Layer 10 of a small transformer language model trained on English Wikipedia (14 layers, counted from 0, width 128).
A neuron adds its activation times its output weights to the MLP's output. To switch it off is to set its activation to zero at one token and run the rest of the model.

Output weights of the MLP neurons that the questions are about. A number n stands for (n - 500) times 0.00083.
n38: 380 549 383 284 378 349 362 379 208 451 647 496 488 630 386 566 520 400 707 543 601 508 609 592 500 492 492 520 512 565 514 293 731 354 428 437 488 477 342 436 370 647 625 500 212 626 355 476 610 281 241 483 500 444 467 518 402 427 638 548 541 281 454 351 331 208 576 607 625 299 604 440 412 276 568 512 617 385 581 326 297 523 592 372 519 714 611 565 373 562 515 291 455 740 630 371 300 345 547 553 244 382 355 593 436 383 531 850 484 508 604 668 496 545 363 451 482 483 350 439 426 578 539 417 559 770 496 624
n48: 476 530 542 817 492 551 340 744 554 598 383 437 462 546 631 438 433 493 488 733 652 491 533 550 942 343 516 413 382 631 556 279 685 496 602 455 472 790 335 574 493 300 467 294 692 585 420 479 517 476 484 659 395 222 477 339 348 543 451 426 574 504 352 386 532 661 372 570 555 737 517 658 528 389 450 533 618 446 705 441 636 527 581 549 569 531 473 335 580 378 488 267 567 460 399 470 608 749 341 496 496 698 396 555 567 393 407 353 824 421 566 382 374 563 622 671 240 618 210 289 559 614 553 685 745 426 692 561
n76: 504 367 544 596 482 159 458 436 517 522 539 359 305 670 645 476 496 321 943 535 447 688 581 492 558 677 563 314 338 433 613 465 423 717 602 419 321 504 500 661 761 532 311 392 749 746 592 854 602 442 500 507 618 747 795 532 374 504 536 508 524 514 690 567 404 646 709 639 513 675 327 725 525 500 377 239 496 631 537 365 571 455 593 627 398 468 678 611 492 683 600 508 388 440 626 641 356 454 674 461 606 256 518 476 336 466 632 566 509 322 488 528 434 347 428 413 260 514 582 531 836 602 678 471 577 385 366 356
n96: 540 632 542 486 605 641 301 399 515 445 491 685 539 383 366 465 671 481 577 766 701 504 325 557 313 507 308 527 755 528 462 339 282 482 507 575 612 523 328 494 500 521 580 409 343 868 471 204 356 435 489 474 475 660 308 335 512 410 615 283 428 411 606 368 544 604 414 725 542 679 352 447 383 583 431 404 594 459 385 395 243 385 649 470 504 440 397 601 471 542 712 282 482 730 365 465 707 320 537 541 481 355 524 586 574 480 410 682 654 606 415 573 353 337 335 437 461 632 565 507 561 717 563 511 541 372 534 433
n104: 687 601 518 524 426 314 573 436 438 517 515 199 301 521 588 210 350 530 475 440 487 395 519 396 655 427 490 533 396 616 491 388 497 481 575 659 516 626 563 481 430 509 336 432 510 646 528 513 678 378 449 536 460 625 439 746 489 426 656 657 460 563 485 500 382 517 584 746 307 364 414 530 607 409 477 549 581 491 454 494 409 733 482 420 574 472 457 419 284 536 460 539 495 385 423 457 341 486 529 424 308 506 298 617 500 517 455 567 353 321 537 653 400 578 574 503 473 493 500 509 357 413 429 556 652 484 746 509
n145: 569 605 293 280 510 315 481 242 442 384 577 523 695 600 210 700 558 286 646 770 530 495 414 672 369 775 633 587 144 399 342 417 150 524 345 254 481 433 463 426 310 514 530 404 584 628 383 354 525 421 476 775 564 822 596 518 631 611 500 327 482 428 657 478 259 582 646 446 475 564 531 324 430 563 466 353 342 609 537 391 505 403 382 419 586 318 641 739 576 540 527 447 406 547 358 555 250 192 428 557 224 267 866 165 37 441 385 337 490 575 286 671 559 435 318 145 320 290 422 438 626 395 548 574 764 524 350 653
n177: 532 756 700 600 304 552 202 443 475 496 608 560 568 434 566 578 695 672 721 818 419 315 361 612 737 455 553 533 627 553 418 663 504 343 663 377 574 422 697 627 304 562 471 465 618 382 544 691 615 611 585 681 328 487 410 438 437 555 580 636 684 500 463 473 605 382 587 533 525 402 478 283 624 721 572 642 556 569 365 440 445 465 612 374 598 341 660 381 540 668 442 481 560 363 578 492 311 575 672 143 520 361 457 206 567 482 475 508 686 612 352 456 356 345 311 738 512 390 330 481 626 463 427 579 783 615 775 454
n196: 367 356 770 874 732 701 479 675 689 422 409 510 184 434 540 656 509 769 761 338 583 422 734 264 312 395 553 446 623 877 519 587 613 354 919 709 575 692 599 596 673 616 448 489 462 494 495 753 522 443 516 361 531 457 368 395 313 283 336 434 363 299 364 465 768 447 67 473 775 439 221 549 526 439 351 456 381 500 517 751 217 736 636 373 346 389 495 162 364 584 580 367 609 385 764 434 544 745 835 654 902 671 365 612 570 575 723 692 456 474 829 529 500 485 670 837 575 716 715 520 408 457 542 644 313 639 530 205
n202: 291 435 461 832 730 564 406 392 618 417 691 306 387 429 579 378 604 546 426 642 539 500 367 520 537 463 240 563 450 542 500 692 734 742 423 584 621 396 741 428 402 445 315 540 444 524 533 475 409 472 442 362 221 610 262 414 564 585 508 488 309 428 538 640 623 470 465 347 526 353 759 602 516 460 336 543 750 540 454 375 383 685 378 641 621 484 810 556 385 399 591 720 582 500 619 595 692 540 454 666 359 682 619 580 514 625 612 336 478 488 524 320 229 452 521 426 618 736 444 384 443 525 653 540 763 274 976 625
n208: 500 362 243 523 603 452 480 566 437 196 467 560 448 382 696 602 593 603 411 534 354 439 475 762 419 713 574 282 504 641 326 271 605 528 719 379 276 612 681 696 369 426 471 286 317 476 634 433 306 564 582 561 433 622 492 539 450 684 597 354 452 558 462 589 582 299 577 171 650 567 478 344 561 474 457 411 520 582 437 459 353 352 335 657 632 751 378 780 402 303 527 492 408 518 500 479 530 478 550 605 545 564 575 563 327 431 537 645 479 548 275 750 389 111 715 415 418 323 524 523 481 811 508 688 654 492 189 418
n229: 438 357 481 424 697 427 532 564 508 475 505 390 668 550 721 481 427 535 520 440 500 288 552 538 397 612 384 398 516 407 537 587 321 579 762 634 528 249 725 378 518 481 676 347 488 472 670 635 508 496 492 486 512 500 607 386 341 600 451 289 817 496 393 481 357 391 328 208 679 535 448 730 658 660 458 434 426 331 155 331 429 387 722 388 649 634 435 349 496 402 672 672 424 483 288 525 521 483 524 478 327 551 808 465 544 472 548 196 258 410 485 456 371 836 399 666 576 578 582 414 493 310 552 633 702 650 410 364
n243: 541 547 592 662 469 591 385 578 649 538 444 532 565 633 549 488 599 522 542 500 662 534 354 503 433 410 529 295 667 569 595 530 569 404 856 480 461 539 439 666 385 537 526 528 467 575 586 427 252 487 342 415 774 510 609 463 461 491 512 540 366 324 414 555 513 612 331 639 345 491 570 440 490 592 528 523 503 416 629 515 605 327 515 513 679 361 516 680 535 488 377 497 422 479 432 520 480 580 422 666 477 589 517 516 407 566 646 497 305 408 432 419 490 601 637 549 353 235 396 425 568 255 565 440 444 529 347 726
n272: 478 477 622 416 347 601 601 518 405 364 182 413 491 696 377 360 616 343 166 537 329 256 357 221 583 575 522 350 343 414 520 655 344 324 417 460 563 428 446 357 698 559 520 311 440 505 732 427 514 587 504 582 496 650 474 403 706 730 796 338 560 423 427 525 782 669 347 500 578 376 313 350 329 595 445 582 513 638 387 476 547 435 394 277 527 678 449 756 522 629 694 227 683 630 526 356 248 462 446 752 527 691 514 757 451 469 777 542 431 696 721 650 292 400 648 640 298 395 685 508 528 782 491 465 810 482 761 559

Each question names a token from some text and the token that comes next. It shows the activations a of the neurons there, in the order above. A number n stands for (n - 500) times 0.019.

Then comes g, the gradient of the next token's log-probability with respect to the MLP's output, scaled to length 1. A neuron's effect is roughly proportional to its activation times (output weights . g). A number n stands for (n - 500) times 0.00079.

"u", then "í"
a: 500 498 496 508 495 563 486 447 476 502 527 572 471
g: 438 264 378 351 748 330 340 310 714 424 362 304 474 654 538 558 356 699 410 396 375 477 304 460 508 471 496 489 453 684 389 348 422 353 666 387 654 571 590 374 448 463 564 558 493 587 519 500 440 470 477 424 588 558 725 495 441 334 495 610 627 476 502 551 593 745 648 549 618 634 460 267 307 420 485 572 417 443 487 696 452 347 417 421 578 589 437 501 579 576 467 704 373 506 401 424 694 516 387 709 461 524 582 354 530 634 495 411 416 548 461 504 444 622 535 670 302 390 476 483 394 557 548 599 489 639 465 522
Which two neurons, each switched off alone, lower its probability most, in order? n243, n145

"ure", then "s"
a: 504 438 487 504 497 524 501 483 472 400 504 499 493
g: 566 684 342 454 554 692 453 398 441 511 304 416 429 570 139 439 375 501 530 406 408 327 394 492 376 611 429 695 528 615 409 371 459 765 437 709 555 482 649 467 475 651 444 653 623 372 795 373 453 465 658 350 449 713 292 547 581 392 343 478 504 540 534 621 603 572 399 623 455 540 422 645 701 530 429 536 451 504 306 607 552 649 557 620 692 493 580 503 456 356 370 616 620 461 552 599 493 529 524 446 554 481 374 528 546 585 291 557 299 560 584 478 531 661 555 577 505 568 639 533 499 455 445 580 593 379 445 553
Which neuron, switched off, lowers the next token's probability most? n48

" ", then "cent"
a: 490 502 483 507 500 512 506 484 501 486 497 506 496
g: 481 438 591 522 547 777 450 348 528 581 492 213 589 722 662 451 537 371 289 476 746 498 324 495 462 634 597 647 507 392 415 429 363 472 732 526 499 609 575 524 655 428 503 543 398 460 356 434 578 725 519 536 320 471 371 514 547 452 498 443 686 523 522 440 563 325 465 396 524 581 446 279 533 467 427 581 365 432 523 406 619 290 710 443 617 432 496 610 466 730 493 436 379 441 463 467 536 387 468 302 473 446 536 520 530 503 418 675 434 611 496 599 528 333 446 464 386 543 497 367 419 793 755 531 602 507 412 678
Which neuron, switched off, raises the next token's probability most? n208

"ight", then "."
a: 461 506 498 504 507 542 500 463 502 490 496 489 472
g: 464 470 342 396 591 398 503 462 539 450 605 544 568 510 755 463 475 518 528 530 495 620 464 419 546 487 503 587 378 593 582 513 572 551 365 185 331 527 326 559 613 317 474 484 452 510 212 513 552 479 648 739 491 299 524 364 559 525 634 542 552 383 630 705 403 443 600 560 505 487 363 588 529 206 485 567 550 593 451 514 622 393 427 518 654 443 620 493 370 713 511 308 506 631 562 206 435 359 520 549 518 476 460 651 552 452 615 305 687 399 513 579 658 531 509 503 653 712 487 360 588 515 559 472 218 620 511 603
Which neuron, switched off, raises the next token's probability most? n38

" out", then " and"
a: 491 470 503 503 501 523 498 482 484 496 507 485 484
g: 498 618 618 587 403 601 606 393 467 450 457 321 578 615 532 389 540 594 410 654 628 562 672 620 409 490 627 342 550 550 499 643 457 555 552 334 430 503 485 460 525 310 589 752 555 493 615 528 479 507 692 633 520 377 642 586 450 604 491 525 502 710 469 739 566 585 507 418 538 453 463 635 505 638 342 478 513 489 591 580 458 526 626 663 533 650 667 624 601 365 513 177 428 582 431 367 481 610 783 367 494 377 420 612 674 412 355 446 772 587 495 370 497 437 271 397 405 590 516 311 657 491 678 453 458 621 611 485
Which neuron, switched off, raises the next token's probability most? n48

" Co", then "j"
a: 488 511 496 508 505 415 488 480 501 483 503 492 444
g: 418 421 412 581 480 439 380 398 452 468 659 395 548 531 460 578 495 634 682 344 490 431 458 449 626 628 483 626 412 603 540 767 383 455 397 316 382 728 537 543 561 622 475 438 307 257 513 565 572 476 611 519 472 400 351 426 346 676 491 415 461 394 416 554 549 473 623 653 425 578 668 509 640 373 384 772 495 512 304 577 438 527 535 520 639 549 441 533 346 363 652 431 498 512 497 650 476 472 490 446 571 413 499 622 437 165 408 422 505 620 541 509 536 310 359 795 653 636 544 262 437 508 593 553 437 720 476 405
Which neuron, switched off, lowers the next token's probability most? n145

"ull", then "ed"
a: 371 500 516 500 544 526 485 476 495 433 525 501 588
g: 536 472 743 503 267 401 419 510 607 479 600 414 578 467 320 389 614 377 494 515 344 471 579 295 262 515 172 449 508 420 340 528 332 404 374 591 471 678 559 638 483 440 402 709 462 435 507 493 571 504 851 690 382 619 403 635 598 461 465 443 705 423 575 567 739 569 623 472 576 391 525 607 547 523 581 554 417 469 368 462 458 560 634 635 282 449 436 617 522 577 492 510 490 572 468 468 622 513 291 506 451 533 453 496 422 354 700 726 411 373 623 431 330 466 437 532 482 620 415 611 499 638 519 445 556 424 589 406
Which neuron, switched off, lowers the next token's probability most? n272

" the", then " Roman"
a: 497 481 359 127 522 494 520 512 511 484 508 514 492
g: 422 515 409 257 555 572 517 411 470 648 499 316 441 587 557 403 555 422 379 401 366 414 334 471 627 532 486 482 344 545 408 619 537 694 504 307 533 310 525 383 534 731 534 261 751 566 453 508 653 646 280 548 618 800 405 489 616 353 603 698 482 330 488 567 526 503 581 672 567 522 494 361 593 515 444 588 450 425 469 755 477 547 314 453 518 440 423 511 414 475 498 679 428 410 569 450 505 318 571 650 355 474 562 357 338 626 553 560 592 583 650 531 316 426 516 586 356 342 544 332 508 515 667 579 585 383 467 463
Which neuron, switched off, lowers the next token's probability most? n96

"t", then ","
a: 508 490 507 505 510 511 502 487 514 495 487 471 483
g: 418 577 593 407 611 558 523 511 495 647 720 512 445 469 573 328 737 483 435 443 315 473 299 356 511 337 636 599 461 561 467 538 619 488 376 387 586 487 438 545 526 449 503 431 519 375 461 470 358 564 598 523 300 558 525 451 417 558 444 507 743 319 445 728 362 614 592 423 587 378 492 325 413 536 342 495 531 599 651 551 648 529 618 278 654 697 628 435 654 394 665 308 636 519 376 304 494 613 464 543 539 583 547 395 654 365 516 293 663 559 509 323 651 581 425 276 600 699 499 413 399 431 387 661 494 424 475 448
Which neuron, switched off, lowers the next token's probability most? n243

"ri", then "ver"
a: 488 503 525 491 491 499 459 491 500 484 539 510 470
g: 410 502 573 299 416 670 729 526 358 455 574 527 651 592 534 403 546 572 534 268 689 667 489 529 442 713 428 490 607 350 457 520 581 531 536 392 455 625 557 681 470 536 671 580 606 428 344 488 273 690 567 577 666 461 496 423 531 400 496 319 580 627 638 671 611 375 412 275 716 376 484 465 464 477 439 540 488 657 519 377 451 391 513 354 397 397 584 597 306 337 408 535 411 492 276 509 487 466 369 495 256 430 458 296 440 440 395 766 687 389 426 393 591 431 488 570 368 437 596 600 469 509 544 478 494 578 421 378
Which neuron, switched off, lowers the next token's probability most? n272

"B", then "y"
a: 485 503 491 499 498 528 500 460 504 491 504 509 433
g: 493 474 493 580 593 352 691 435 655 646 610 556 553 570 553 420 415 249 723 472 454 630 357 547 489 388 413 584 267 489 588 561 492 559 631 578 582 571 480 541 515 748 315 557 305 407 440 642 351 602 441 715 412 409 322 238 436 327 472 344 379 651 577 551 665 636 615 470 566 527 703 516 536 457 547 532 495 516 562 561 211 608 550 592 661 676 593 517 449 467 570 366 559 724 272 556 526 530 420 458 522 399 564 694 653 453 576 523 360 416 565 415 436 458 523 471 511 535 474 546 349 583 302 515 513 313 481 475
Which neuron, switched off, lowers the next token's probability most? n272